Layer 9 of a small transformer language model trained on English Wikipedia (12 layers, counted from 0, width 96).
A neuron's activation on a vector x is GELU(weights . x), where the dot is the dot product.
The model reads these tokens: " I" "B" "O" " was" " in" "cl" "ud" "ed" " in" " the" " 19" "8" "9" " pro" "p" "os" "ed" " ch" "ar"

The vector x that enters this layer's MLP at each token. A number n stands for (n - 128) times 0.052.
0 " I": 128, 121, 131, 133, 127, 112, 132, 116, 110, 92, 142, 127, 142, 109, 139, 126, 147, 102, 84, 158, 153, 137, 144, 62, 133, 89, 159, 126, 48, 128, 142, 124, 132, 129, 135, 129, 223, 133, 92, 116, 124, 128, 133, 123, 125, 130, 161, 146, 132, 117, 123, 122, 116, 116, 151, 104, 124, 133, 158, 163, 113, 124, 114, 135, 121, 148, 147, 122, 97, 178, 137, 120, 24, 117, 137, 151, 122, 163, 123, 164, 149, 122, 123, 120, 120, 116, 108, 138, 153, 148, 133, 143, 134, 126, 163, 127
1 "B": 107, 141, 133, 103, 143, 108, 99, 124, 94, 87, 121, 140, 149, 137, 126, 106, 142, 107, 90, 161, 143, 147, 152, 89, 147, 113, 155, 122, 51, 129, 184, 127, 136, 150, 162, 141, 159, 136, 122, 127, 123, 142, 141, 102, 140, 101, 167, 132, 100, 141, 132, 108, 123, 117, 161, 108, 148, 117, 173, 187, 122, 170, 100, 176, 127, 161, 142, 135, 122, 145, 129, 133, 50, 88, 119, 111, 155, 172, 108, 132, 135, 112, 108, 104, 104, 119, 134, 150, 150, 169, 67, 120, 129, 127, 120, 94
2 "O": 120, 125, 151, 124, 126, 131, 123, 102, 123, 122, 153, 113, 159, 140, 125, 97, 111, 122, 98, 150, 155, 129, 159, 101, 145, 99, 123, 131, 30, 111, 173, 111, 128, 149, 153, 141, 158, 171, 153, 90, 139, 144, 174, 96, 109, 119, 119, 135, 132, 131, 138, 119, 117, 116, 133, 107, 106, 117, 150, 171, 132, 181, 110, 186, 144, 128, 105, 133, 136, 115, 134, 130, 57, 99, 137, 103, 134, 174, 98, 141, 121, 119, 109, 102, 154, 101, 157, 148, 145, 161, 72, 117, 141, 149, 133, 72
3 " was": 134, 118, 136, 129, 130, 127, 112, 121, 112, 96, 127, 103, 141, 106, 130, 150, 149, 127, 92, 152, 167, 126, 134, 79, 133, 134, 152, 132, 15, 129, 120, 113, 159, 130, 146, 136, 231, 128, 82, 131, 156, 140, 136, 124, 134, 128, 131, 153, 114, 120, 132, 129, 139, 149, 154, 86, 122, 133, 163, 163, 107, 151, 114, 134, 131, 150, 155, 141, 119, 181, 129, 136, 63, 106, 109, 140, 116, 107, 111, 176, 144, 110, 122, 135, 122, 121, 111, 122, 138, 128, 113, 138, 115, 97, 156, 96
4 " in": 126, 109, 153, 133, 125, 133, 158, 91, 100, 83, 128, 124, 128, 123, 140, 131, 128, 125, 101, 148, 145, 125, 129, 105, 117, 113, 150, 114, 29, 119, 131, 120, 163, 129, 114, 130, 222, 106, 71, 124, 120, 130, 128, 124, 115, 149, 159, 149, 94, 124, 142, 111, 117, 142, 151, 99, 132, 106, 146, 171, 132, 162, 114, 139, 125, 161, 170, 136, 84, 163, 143, 105, 65, 116, 137, 144, 108, 137, 139, 187, 137, 123, 119, 125, 122, 111, 134, 187, 155, 134, 139, 139, 110, 111, 153, 113
5 "cl": 128, 89, 176, 155, 130, 129, 122, 123, 68, 106, 141, 137, 130, 122, 95, 130, 155, 134, 102, 136, 132, 113, 126, 92, 135, 130, 181, 133, 104, 160, 140, 123, 171, 153, 116, 148, 160, 125, 101, 173, 146, 134, 91, 116, 131, 116, 187, 135, 82, 139, 190, 144, 136, 102, 75, 94, 114, 125, 122, 145, 134, 202, 128, 122, 115, 166, 138, 152, 129, 152, 109, 136, 127, 88, 123, 108, 116, 160, 117, 168, 151, 99, 125, 95, 146, 61, 139, 110, 122, 156, 130, 118, 94, 108, 124, 58
6 "ud": 151, 119, 145, 151, 114, 127, 119, 141, 91, 90, 116, 151, 99, 116, 143, 162, 124, 148, 131, 150, 134, 100, 124, 116, 127, 160, 140, 136, 71, 151, 129, 80, 180, 115, 126, 172, 194, 151, 129, 103, 141, 130, 126, 128, 112, 124, 134, 141, 78, 132, 143, 128, 159, 114, 158, 108, 101, 78, 105, 230, 127, 102, 112, 94, 131, 140, 112, 104, 133, 152, 131, 143, 125, 107, 99, 131, 114, 199, 95, 172, 150, 136, 129, 109, 87, 131, 114, 113, 142, 124, 155, 143, 145, 96, 105, 109
7 "ed": 148, 137, 125, 131, 118, 118, 56, 151, 113, 76, 129, 123, 122, 106, 112, 113, 130, 156, 99, 138, 146, 124, 110, 113, 120, 151, 180, 110, 29, 126, 142, 77, 163, 122, 152, 149, 212, 124, 126, 111, 136, 130, 128, 137, 139, 163, 138, 148, 95, 131, 148, 136, 156, 117, 175, 110, 136, 79, 132, 154, 116, 117, 135, 116, 144, 159, 118, 114, 127, 174, 118, 140, 89, 123, 109, 122, 147, 138, 112, 158, 126, 113, 136, 157, 120, 114, 190, 118, 138, 149, 91, 112, 121, 105, 166, 104
8 " in": 133, 115, 154, 136, 114, 135, 145, 98, 110, 83, 136, 131, 122, 120, 142, 133, 131, 122, 99, 139, 151, 118, 128, 113, 118, 111, 143, 109, 25, 126, 142, 127, 158, 125, 113, 123, 225, 117, 68, 131, 134, 131, 125, 125, 119, 136, 168, 140, 104, 119, 140, 112, 112, 148, 149, 99, 134, 116, 146, 156, 121, 153, 114, 153, 123, 162, 162, 136, 76, 168, 150, 110, 58, 122, 135, 141, 115, 138, 134, 184, 141, 118, 120, 125, 126, 108, 132, 176, 150, 141, 130, 138, 115, 103, 158, 120
9 " the": 152, 123, 140, 140, 126, 98, 125, 144, 94, 108, 131, 119, 157, 125, 132, 147, 159, 119, 83, 155, 165, 132, 144, 90, 123, 104, 147, 135, 63, 121, 135, 126, 146, 122, 104, 115, 227, 127, 65, 120, 139, 138, 105, 102, 101, 90, 169, 167, 120, 110, 126, 125, 117, 111, 147, 104, 131, 121, 142, 165, 100, 125, 131, 130, 108, 161, 143, 131, 82, 185, 161, 139, 80, 118, 150, 139, 137, 151, 127, 158, 154, 115, 101, 119, 106, 126, 102, 138, 132, 165, 119, 132, 160, 103, 148, 123
10 " 19": 112, 122, 105, 125, 130, 95, 92, 113, 100, 110, 131, 129, 143, 99, 77, 116, 124, 141, 101, 91, 157, 129, 113, 101, 121, 105, 140, 139, 128, 111, 148, 123, 148, 104, 109, 159, 186, 138, 97, 106, 157, 125, 126, 115, 136, 102, 174, 187, 137, 63, 125, 129, 82, 89, 159, 139, 131, 95, 149, 182, 147, 130, 157, 152, 102, 154, 144, 171, 141, 125, 147, 155, 111, 128, 176, 170, 93, 148, 123, 135, 141, 117, 116, 116, 125, 111, 165, 170, 136, 177, 39, 134, 141, 129, 120, 143
11 "8": 121, 141, 125, 72, 159, 146, 116, 115, 132, 126, 129, 140, 145, 109, 100, 110, 168, 148, 99, 110, 157, 145, 122, 110, 116, 137, 113, 113, 134, 101, 136, 109, 103, 89, 138, 139, 172, 143, 115, 90, 131, 141, 190, 100, 148, 69, 139, 148, 101, 87, 127, 151, 123, 71, 198, 116, 113, 92, 192, 206, 147, 125, 154, 132, 94, 130, 130, 152, 165, 108, 158, 137, 142, 84, 173, 141, 122, 92, 125, 118, 144, 136, 106, 124, 114, 112, 150, 161, 128, 133, 104, 147, 107, 137, 79, 129
12 "9": 138, 130, 128, 107, 123, 165, 99, 131, 121, 113, 114, 125, 124, 104, 109, 90, 148, 122, 92, 139, 150, 106, 127, 137, 108, 142, 145, 103, 97, 81, 145, 110, 97, 110, 142, 145, 184, 127, 98, 104, 123, 137, 189, 105, 125, 61, 132, 155, 107, 123, 157, 133, 141, 74, 192, 126, 127, 62, 176, 190, 152, 125, 156, 162, 118, 140, 127, 131, 138, 94, 178, 152, 141, 97, 156, 114, 132, 89, 126, 121, 148, 92, 128, 144, 120, 122, 152, 160, 122, 157, 96, 155, 130, 159, 95, 91
13 " pro": 113, 99, 146, 124, 154, 149, 122, 121, 146, 108, 98, 147, 118, 139, 152, 154, 115, 143, 91, 134, 146, 105, 137, 78, 114, 143, 149, 117, 58, 154, 151, 113, 159, 130, 156, 105, 168, 141, 100, 150, 97, 142, 142, 109, 127, 180, 116, 120, 142, 119, 127, 152, 117, 160, 160, 105, 116, 109, 164, 143, 148, 181, 138, 98, 33, 146, 177, 139, 94, 137, 145, 149, 87, 79, 131, 135, 72, 130, 139, 140, 174, 111, 98, 127, 126, 121, 157, 188, 153, 107, 104, 123, 120, 106, 121, 96
14 "p": 115, 117, 173, 170, 140, 135, 141, 146, 83, 115, 100, 172, 129, 111, 162, 104, 111, 174, 116, 121, 141, 101, 139, 123, 135, 124, 186, 111, 69, 153, 169, 117, 138, 119, 114, 132, 117, 120, 133, 119, 131, 147, 126, 117, 98, 109, 141, 145, 114, 158, 156, 131, 96, 133, 157, 105, 131, 125, 147, 144, 107, 249, 158, 54, 105, 114, 120, 94, 141, 95, 109, 174, 163, 141, 104, 106, 144, 131, 114, 149, 119, 90, 93, 127, 122, 117, 135, 72, 138, 148, 120, 103, 103, 140, 167, 100
15 "os": 117, 75, 122, 181, 142, 148, 117, 172, 111, 86, 104, 125, 133, 129, 144, 120, 97, 173, 106, 133, 122, 103, 134, 124, 114, 146, 144, 134, 69, 160, 141, 99, 91, 130, 107, 143, 152, 130, 156, 96, 128, 155, 143, 140, 106, 129, 129, 121, 94, 114, 144, 158, 144, 79, 170, 135, 134, 118, 124, 222, 155, 142, 162, 56, 121, 127, 122, 68, 132, 147, 118, 164, 146, 113, 98, 139, 102, 121, 97, 168, 127, 162, 90, 166, 123, 115, 163, 115, 151, 78, 120, 101, 137, 130, 163, 158
16 "ed": 132, 144, 129, 162, 116, 124, 73, 181, 113, 58, 132, 119, 132, 94, 124, 111, 129, 161, 96, 144, 157, 126, 124, 117, 120, 162, 170, 109, 44, 120, 143, 83, 123, 134, 119, 129, 191, 145, 129, 110, 136, 154, 128, 147, 137, 131, 143, 151, 100, 119, 121, 151, 150, 105, 180, 104, 153, 91, 140, 179, 112, 110, 147, 125, 130, 165, 122, 117, 101, 132, 120, 163, 91, 138, 108, 105, 116, 109, 101, 148, 114, 113, 122, 165, 118, 128, 205, 141, 129, 148, 108, 103, 123, 108, 161, 133
17 " ch": 123, 133, 150, 145, 137, 111, 108, 135, 140, 93, 109, 154, 129, 113, 166, 93, 144, 122, 101, 151, 146, 126, 102, 76, 145, 142, 153, 110, 57, 152, 157, 132, 113, 140, 112, 157, 183, 111, 129, 148, 137, 167, 108, 122, 117, 89, 165, 123, 127, 131, 106, 141, 86, 146, 175, 124, 107, 119, 185, 124, 91, 149, 147, 129, 124, 139, 132, 154, 119, 135, 91, 141, 100, 106, 124, 76, 117, 143, 126, 172, 146, 124, 125, 83, 145, 87, 129, 193, 166, 111, 123, 147, 119, 124, 142, 58
18 "ar": 120, 155, 134, 140, 122, 141, 137, 168, 120, 138, 88, 157, 138, 114, 164, 93, 128, 183, 121, 131, 106, 132, 149, 132, 154, 134, 179, 127, 70, 127, 132, 110, 156, 145, 138, 126, 136, 148, 134, 93, 165, 131, 145, 124, 85, 106, 165, 154, 77, 122, 170, 125, 128, 118, 140, 173, 190, 61, 160, 180, 147, 141, 100, 93, 81, 169, 137, 143, 128, 78, 118, 107, 114, 136, 112, 63, 85, 170, 105, 114, 163, 91, 124, 113, 131, 109, 104, 144, 124, 108, 113, 134, 104, 85, 123, 117

Each question shows the input weights of one neuron of the MLP. A number n stands for (n - 128) times 0.0041.

n2: 130, 117, 142, 73, 157, 115, 121, 109, 128, 172, 158, 137, 90, 92, 86, 137, 219, 90, 111, 124, 140, 118, 157, 152, 114, 130, 88, 176, 126, 144, 141, 99, 99, 126, 163, 149, 121, 130, 94, 119, 148, 94, 76, 168, 128, 144, 106, 95, 115, 170, 122, 116, 138, 149, 149, 127, 131, 108, 139, 100, 134, 94, 144, 151, 130, 104, 93, 120, 151, 120, 117, 91, 121, 165, 115, 137, 143, 89, 127, 144, 96, 138, 134, 153, 153, 145, 116, 156, 126, 124, 100, 150, 142, 128, 221, 87
On which token does it fire most? 7 "ed"

n42: 201, 123, 57, 135, 123, 98, 134, 145, 126, 145, 99, 108, 121, 126, 148, 169, 77, 79, 60, 127, 110, 83, 114, 120, 151, 79, 56, 136, 130, 211, 113, 128, 55, 133, 155, 203, 94, 130, 112, 123, 98, 147, 111, 158, 117, 120, 76, 129, 103, 159, 182, 150, 142, 93, 169, 102, 86, 99, 131, 135, 76, 96, 118, 197, 139, 97, 124, 157, 129, 88, 89, 101, 181, 115, 140, 160, 138, 133, 158, 141, 127, 125, 145, 169, 85, 107, 152, 116, 85, 133, 149, 158, 116, 160, 157, 148
On which token does it fire most? 12 "9"

n221: 134, 102, 134, 117, 136, 131, 145, 117, 112, 159, 165, 82, 73, 99, 155, 147, 202, 102, 132, 93, 107, 131, 152, 146, 141, 122, 150, 152, 162, 162, 104, 116, 121, 150, 103, 154, 156, 123, 97, 123, 118, 97, 128, 75, 137, 114, 151, 126, 162, 140, 120, 182, 159, 152, 132, 128, 121, 112, 89, 78, 104, 112, 128, 176, 152, 96, 113, 182, 123, 128, 159, 93, 119, 188, 102, 148, 77, 93, 94, 110, 148, 140, 112, 104, 125, 181, 110, 121, 107, 128, 135, 128, 150, 116, 137, 115
On which token does it fire most? 9 " the"

n201: 147, 174, 149, 122, 149, 112, 138, 146, 106, 165, 155, 89, 164, 109, 154, 120, 176, 135, 125, 110, 133, 161, 105, 104, 126, 128, 120, 110, 110, 63, 133, 130, 111, 127, 59, 113, 110, 114, 104, 87, 148, 128, 116, 118, 120, 178, 160, 64, 173, 128, 167, 139, 170, 155, 131, 113, 154, 162, 122, 105, 149, 152, 105, 113, 125, 101, 154, 136, 92, 149, 141, 102, 148, 78, 160, 193, 132, 69, 119, 169, 139, 148, 155, 131, 152, 164, 91, 135, 123, 157, 138, 148, 97, 184, 154, 148
Its two highest activations, in order, are on tokens 4 " in", 8 " in"

n252: 124, 112, 134, 118, 82, 108, 114, 133, 138, 165, 122, 95, 170, 105, 126, 149, 122, 105, 113, 176, 122, 124, 156, 144, 128, 136, 143, 142, 164, 170, 100, 165, 121, 133, 133, 148, 163, 78, 105, 139, 121, 121, 95, 142, 126, 154, 106, 81, 184, 96, 105, 107, 134, 153, 161, 123, 163, 141, 135, 117, 131, 92, 128, 158, 133, 118, 66, 92, 81, 108, 113, 103, 106, 138, 128, 157, 155, 134, 127, 177, 89, 137, 152, 152, 140, 151, 69, 149, 113, 166, 197, 163, 146, 113, 100, 151
Its three highest activations, in order, are on tokens 0 " I", 9 " the", 8 " in"

n83: 154, 145, 132, 174, 121, 94, 134, 155, 85, 163, 153, 172, 83, 156, 123, 142, 152, 119, 124, 119, 138, 128, 93, 122, 124, 117, 141, 168, 112, 132, 126, 113, 88, 103, 151, 101, 113, 109, 120, 115, 135, 136, 132, 155, 135, 119, 89, 163, 150, 188, 138, 108, 142, 123, 179, 120, 121, 143, 136, 136, 131, 121, 139, 121, 156, 81, 66, 83, 158, 138, 140, 151, 128, 131, 101, 137, 155, 124, 124, 108, 91, 144, 135, 161, 111, 94, 146, 144, 124, 155, 114, 150, 96, 121, 163, 169
On which token does it fire most, and how strongly? 14 "p", at about 2.1

n215: 82, 151, 144, 103, 96, 119, 122, 139, 113, 156, 149, 122, 152, 122, 143, 152, 162, 113, 109, 157, 163, 95, 135, 62, 154, 151, 77, 106, 152, 187, 85, 108, 162, 111, 142, 138, 106, 95, 122, 42, 117, 180, 77, 85, 177, 98, 157, 128, 125, 144, 153, 98, 145, 148, 104, 77, 121, 108, 92, 133, 154, 78, 155, 155, 145, 95, 157, 125, 109, 161, 119, 134, 189, 136, 138, 194, 172, 115, 133, 144, 125, 150, 131, 137, 115, 96, 139, 133, 189, 140, 142, 94, 143, 119, 88, 185
On which token does it fire most? 6 "ud"

n0: 160, 112, 101, 115, 56, 137, 132, 123, 125, 136, 116, 127, 187, 174, 168, 152, 127, 126, 116, 132, 143, 201, 147, 116, 108, 134, 129, 114, 138, 152, 104, 193, 99, 90, 166, 132, 104, 110, 115, 157, 108, 132, 91, 113, 111, 152, 123, 132, 127, 111, 152, 73, 144, 120, 111, 97, 161, 122, 85, 135, 102, 122, 146, 121, 90, 147, 147, 98, 122, 117, 123, 146, 133, 80, 140, 150, 145, 115, 209, 126, 116, 134, 144, 98, 114, 109, 148, 187, 127, 147, 123, 158, 106, 137, 134, 120
On which token does it fire most, and how strongly? 13 " pro", at about 1.2

n183: 170, 94, 148, 97, 122, 126, 138, 136, 105, 104, 129, 156, 115, 83, 116, 151, 177, 101, 117, 128, 160, 96, 138, 67, 136, 89, 77, 137, 155, 198, 105, 179, 117, 116, 69, 134, 129, 125, 97, 126, 93, 127, 145, 152, 157, 94, 152, 172, 114, 126, 127, 177, 143, 131, 101, 141, 118, 177, 128, 121, 71, 97, 175, 166, 151, 100, 123, 79, 128, 143, 86, 111, 157, 122, 134, 142, 148, 109, 143, 132, 75, 109, 103, 153, 161, 155, 146, 165, 99, 198, 193, 135, 128, 142, 108, 98
On which token does it fire most? 9 " the"

n115: 118, 128, 128, 63, 80, 82, 143, 143, 79, 145, 204, 133, 123, 148, 149, 128, 150, 108, 66, 115, 118, 140, 125, 86, 155, 86, 102, 125, 173, 162, 121, 151, 109, 110, 156, 125, 119, 87, 81, 97, 90, 56, 130, 123, 157, 103, 162, 146, 152, 144, 150, 115, 113, 113, 147, 132, 121, 162, 112, 143, 92, 170, 99, 171, 130, 98, 150, 115, 123, 157, 84, 134, 149, 96, 123, 154, 187, 98, 174, 119, 141, 141, 178, 188, 161, 114, 115, 133, 171, 135, 182, 142, 93, 111, 137, 121
On which token does it fire most, and how strongly? 0 " I", at about 1.7

n68: 184, 154, 127, 160, 109, 136, 156, 104, 141, 135, 137, 126, 120, 140, 93, 141, 115, 125, 153, 139, 171, 91, 116, 99, 134, 78, 105, 72, 158, 105, 144, 101, 115, 128, 168, 150, 106, 133, 172, 100, 133, 132, 175, 176, 129, 75, 130, 121, 127, 116, 102, 112, 154, 144, 117, 99, 114, 165, 151, 138, 121, 98, 168, 161, 164, 101, 103, 139, 152, 132, 153, 120, 112, 97, 131, 105, 125, 137, 115, 135, 114, 110, 119, 147, 121, 125, 110, 88, 124, 127, 141, 163, 160, 111, 144, 142
On which token does it fire most? 2 "O"

n167: 145, 157, 79, 137, 131, 72, 146, 121, 113, 168, 102, 120, 112, 124, 135, 111, 139, 141, 115, 111, 175, 114, 167, 132, 90, 141, 114, 157, 131, 148, 138, 111, 119, 129, 130, 120, 132, 101, 143, 94, 163, 124, 85, 106, 157, 142, 138, 153, 128, 144, 107, 129, 116, 185, 119, 166, 157, 136, 143, 71, 143, 84, 154, 143, 178, 105, 154, 111, 106, 150, 136, 165, 101, 127, 84, 101, 87, 87, 115, 119, 95, 93, 160, 190, 105, 137, 141, 134, 140, 120, 99, 132, 126, 142, 168, 107
Its two highest activations, in order, are on tokens 16 "ed", 7 "ed"

n103: 130, 139, 122, 144, 66, 116, 138, 128, 96, 153, 163, 73, 111, 140, 153, 176, 124, 121, 109, 140, 143, 106, 130, 96, 121, 108, 133, 115, 116, 131, 82, 150, 148, 110, 116, 139, 113, 134, 122, 121, 128, 109, 90, 91, 88, 124, 130, 135, 184, 153, 135, 126, 123, 145, 76, 123, 150, 161, 114, 115, 118, 88, 145, 135, 130, 119, 143, 115, 109, 148, 170, 134, 165, 136, 129, 161, 105, 97, 157, 100, 134, 103, 196, 109, 141, 118, 133, 136, 114, 164, 191, 165, 145, 136, 141, 187
On which token does it fire most? 9 " the"

n75: 152, 118, 119, 122, 132, 126, 133, 126, 103, 128, 69, 130, 146, 103, 94, 136, 91, 151, 60, 140, 147, 147, 175, 132, 178, 153, 88, 115, 117, 182, 108, 107, 119, 169, 152, 126, 122, 109, 118, 159, 161, 113, 143, 133, 132, 101, 120, 136, 154, 168, 152, 130, 160, 171, 143, 186, 112, 113, 140, 132, 134, 123, 128, 131, 87, 95, 145, 136, 105, 133, 120, 141, 170, 130, 106, 135, 121, 77, 154, 122, 112, 108, 147, 177, 114, 158, 114, 106, 146, 148, 76, 118, 110, 170, 198, 146
On which token does it fire most? 14 "p"

n161: 73, 114, 126, 115, 83, 124, 120, 166, 126, 102, 97, 125, 168, 135, 146, 127, 151, 81, 138, 135, 147, 120, 146, 94, 140, 138, 129, 82, 123, 139, 126, 141, 120, 85, 137, 133, 131, 130, 106, 150, 126, 130, 118, 153, 131, 166, 114, 134, 115, 137, 138, 125, 166, 155, 181, 129, 110, 126, 102, 148, 158, 79, 88, 192, 133, 125, 152, 160, 115, 181, 117, 159, 164, 119, 44, 180, 126, 135, 104, 107, 97, 115, 111, 118, 138, 127, 99, 96, 62, 149, 133, 170, 91, 130, 114, 151
On which token does it fire most? 3 " was"

n113: 97, 108, 143, 154, 116, 173, 146, 131, 102, 108, 141, 137, 147, 119, 137, 164, 140, 97, 172, 117, 119, 125, 147, 122, 115, 145, 163, 95, 134, 129, 138, 166, 126, 150, 144, 156, 124, 140, 102, 103, 115, 86, 141, 121, 120, 88, 135, 96, 143, 120, 171, 122, 162, 180, 109, 131, 188, 159, 125, 124, 151, 96, 152, 153, 119, 126, 119, 111, 76, 132, 118, 103, 108, 146, 154, 152, 134, 121, 113, 119, 110, 114, 108, 133, 151, 138, 74, 131, 113, 150, 129, 157, 121, 138, 117, 139
On which token does it fire most? 8 " in"

n181: 72, 165, 145, 173, 147, 121, 136, 127, 83, 127, 167, 129, 131, 105, 125, 106, 114, 119, 102, 51, 98, 131, 96, 80, 109, 113, 131, 128, 136, 136, 129, 121, 103, 138, 115, 178, 96, 149, 40, 126, 151, 137, 120, 129, 152, 122, 150, 106, 201, 130, 95, 146, 127, 127, 135, 148, 125, 134, 105, 143, 157, 146, 143, 167, 151, 123, 142, 140, 62, 163, 136, 144, 168, 117, 94, 147, 100, 127, 97, 172, 87, 184, 74, 143, 125, 142, 106, 88, 130, 141, 167, 139, 82, 132, 110, 152
On which token does it fire most? 10 " 19"

n240: 109, 103, 125, 108, 131, 129, 94, 107, 122, 149, 109, 95, 118, 106, 178, 149, 145, 136, 141, 122, 138, 128, 148, 104, 115, 104, 112, 125, 144, 200, 109, 84, 110, 134, 151, 142, 146, 108, 104, 126, 114, 108, 82, 103, 149, 79, 96, 180, 140, 135, 164, 80, 155, 86, 104, 147, 103, 139, 94, 118, 134, 87, 119, 161, 133, 162, 137, 96, 148, 136, 134, 130, 142, 132, 126, 124, 98, 139, 160, 163, 106, 117, 138, 151, 156, 131, 142, 149, 151, 101, 137, 174, 169, 102, 199, 158
On which token does it fire most? 9 " the"

n45: 124, 183, 94, 126, 146, 120, 150, 170, 132, 119, 160, 129, 128, 105, 143, 135, 117, 105, 59, 139, 155, 189, 94, 101, 134, 101, 84, 107, 130, 108, 126, 130, 104, 93, 100, 168, 94, 115, 135, 154, 119, 169, 131, 149, 108, 140, 138, 127, 103, 117, 128, 180, 164, 107, 89, 170, 143, 121, 152, 123, 101, 107, 84, 139, 155, 115, 81, 111, 159, 91, 121, 105, 124, 89, 169, 153, 136, 64, 129, 119, 150, 169, 121, 122, 133, 153, 117, 143, 166, 137, 169, 160, 117, 131, 88, 140
On which token does it fire most, and how strongly? 11 "8", at about 2.5

n87: 209, 159, 134, 106, 106, 180, 126, 145, 98, 98, 129, 132, 51, 122, 108, 155, 117, 120, 99, 80, 163, 117, 155, 133, 142, 156, 119, 120, 126, 113, 117, 100, 130, 188, 108, 179, 122, 102, 110, 73, 158, 106, 147, 146, 165, 107, 118, 83, 133, 99, 96, 143, 119, 162, 105, 110, 101, 169, 120, 77, 130, 110, 138, 124, 136, 141, 146, 120, 157, 198, 142, 162, 174, 136, 104, 130, 110, 105, 112, 150, 139, 127, 152, 117, 117, 154, 165, 147, 151, 124, 137, 107, 95, 120, 164, 147
On which token does it fire most, and how strongly? 7 "ed", at about 1.4

n13: 149, 155, 108, 120, 111, 135, 177, 102, 74, 121, 151, 83, 126, 112, 130, 145, 175, 75, 129, 116, 124, 131, 139, 127, 158, 97, 136, 90, 120, 131, 123, 142, 137, 163, 136, 145, 125, 138, 174, 136, 120, 109, 157, 135, 92, 134, 102, 141, 149, 121, 105, 111, 128, 150, 72, 109, 90, 105, 82, 130, 127, 112, 143, 137, 86, 107, 111, 160, 127, 152, 152, 114, 119, 127, 183, 109, 109, 111, 124, 123, 141, 83, 132, 114, 172, 162, 122, 131, 128, 106, 188, 114, 169, 119, 111, 137
Its two highest activations, in order, are on tokens 0 " I", 2 "O"

n130: 143, 143, 150, 129, 100, 143, 109, 119, 78, 84, 140, 145, 119, 120, 138, 161, 142, 130, 99, 133, 162, 158, 148, 113, 142, 142, 89, 130, 156, 113, 109, 108, 91, 146, 122, 116, 124, 150, 118, 150, 140, 134, 129, 112, 122, 146, 151, 121, 79, 159, 111, 177, 88, 150, 71, 94, 59, 138, 159, 128, 123, 110, 126, 118, 146, 109, 180, 147, 151, 108, 130, 170, 166, 145, 172, 128, 148, 112, 154, 166, 100, 147, 113, 167, 109, 127, 107, 94, 132, 158, 167, 145, 103, 134, 105, 150
Its three highest activations, in order, are on tokens 5 "cl", 11 "8", 14 "p"

n192: 143, 125, 76, 109, 121, 88, 93, 160, 102, 176, 145, 159, 121, 133, 163, 123, 143, 60, 126, 136, 144, 75, 124, 106, 113, 85, 67, 109, 120, 130, 124, 113, 126, 113, 160, 203, 93, 115, 66, 181, 153, 158, 136, 103, 134, 130, 161, 127, 141, 143, 120, 130, 159, 147, 151, 149, 176, 116, 139, 98, 144, 148, 87, 154, 153, 112, 128, 119, 122, 164, 167, 130, 151, 98, 90, 196, 135, 122, 105, 149, 85, 118, 129, 116, 95, 174, 99, 150, 153, 145, 98, 122, 101, 168, 95, 152
On which token does it fire most? 1 "B"

n250: 111, 126, 106, 148, 120, 39, 124, 154, 102, 116, 135, 53, 195, 150, 160, 99, 175, 95, 135, 55, 129, 140, 201, 144, 134, 62, 108, 154, 138, 135, 102, 123, 166, 121, 128, 152, 135, 164, 148, 144, 136, 90, 137, 155, 157, 161, 125, 131, 135, 117, 153, 150, 144, 162, 163, 129, 115, 117, 130, 129, 120, 150, 107, 133, 114, 155, 185, 163, 114, 136, 77, 115, 155, 152, 94, 149, 124, 102, 156, 103, 116, 111, 123, 158, 149, 160, 114, 121, 150, 113, 127, 122, 78, 131, 156, 131
On which token does it fire most, and how strongly? 3 " was", at about 1.1

n30: 120, 144, 142, 130, 120, 182, 120, 165, 135, 117, 120, 117, 168, 93, 123, 164, 136, 116, 126, 132, 171, 96, 135, 140, 134, 158, 111, 115, 153, 103, 97, 77, 130, 167, 109, 116, 120, 125, 138, 70, 165, 109, 94, 138, 169, 173, 144, 99, 124, 101, 113, 162, 131, 134, 163, 154, 97, 115, 162, 101, 96, 123, 97, 138, 137, 99, 122, 83, 140, 135, 107, 78, 127, 123, 165, 92, 132, 128, 92, 201, 87, 135, 153, 130, 97, 165, 149, 104, 116, 157, 151, 132, 110, 121, 116, 122
On which token does it fire most? 16 "ed"

n39: 83, 157, 103, 118, 124, 119, 123, 147, 114, 142, 115, 173, 181, 140, 108, 134, 116, 137, 148, 152, 128, 126, 127, 130, 120, 76, 152, 126, 80, 106, 112, 133, 132, 167, 95, 92, 95, 133, 169, 89, 66, 182, 108, 136, 147, 109, 128, 147, 134, 155, 118, 126, 167, 118, 172, 130, 177, 111, 95, 120, 118, 69, 99, 158, 143, 118, 164, 76, 123, 156, 130, 92, 128, 146, 110, 159, 131, 101, 157, 116, 61, 139, 119, 140, 115, 157, 65, 91, 120, 129, 168, 127, 87, 121, 131, 185
Its three highest activations, in order, are on tokens 16 "ed", 15 "os", 0 " I"

n154: 114, 102, 80, 152, 143, 80, 142, 134, 138, 99, 179, 72, 88, 162, 123, 138, 108, 108, 148, 130, 147, 131, 95, 115, 138, 106, 114, 126, 107, 112, 87, 118, 132, 155, 120, 121, 103, 121, 139, 133, 115, 145, 134, 138, 95, 159, 157, 67, 96, 185, 127, 124, 125, 147, 123, 114, 164, 134, 151, 140, 160, 141, 87, 161, 142, 149, 116, 86, 59, 141, 142, 141, 153, 102, 124, 166, 173, 138, 128, 92, 132, 119, 198, 122, 173, 137, 133, 147, 104, 190, 87, 162, 143, 154, 120, 157
On which token does it fire most? 1 "B"

n108: 161, 113, 89, 126, 137, 87, 123, 141, 145, 118, 148, 156, 179, 141, 122, 151, 104, 129, 86, 142, 160, 130, 148, 97, 133, 78, 90, 138, 151, 108, 73, 142, 60, 81, 110, 145, 119, 115, 109, 100, 92, 127, 127, 140, 123, 109, 88, 148, 68, 92, 162, 135, 170, 130, 202, 169, 119, 151, 129, 160, 98, 66, 97, 200, 162, 142, 155, 135, 196, 164, 127, 84, 158, 122, 125, 129, 184, 136, 160, 121, 117, 93, 125, 127, 147, 136, 64, 148, 97, 189, 154, 154, 129, 118, 120, 119
On which token does it fire most? 11 "8"

n94: 84, 127, 80, 107, 109, 69, 198, 154, 121, 182, 117, 117, 126, 130, 156, 151, 165, 93, 157, 132, 156, 183, 137, 86, 135, 94, 94, 111, 144, 187, 40, 134, 132, 116, 159, 100, 132, 82, 134, 117, 76, 138, 65, 139, 108, 121, 130, 147, 148, 111, 175, 128, 154, 133, 115, 93, 124, 109, 99, 108, 162, 95, 135, 130, 137, 108, 124, 170, 84, 119, 109, 128, 140, 85, 163, 150, 117, 114, 112, 187, 107, 146, 182, 104, 112, 153, 134, 68, 193, 162, 187, 160, 153, 130, 83, 158
On which token does it fire most, and how strongly? 9 " the", at about 0.35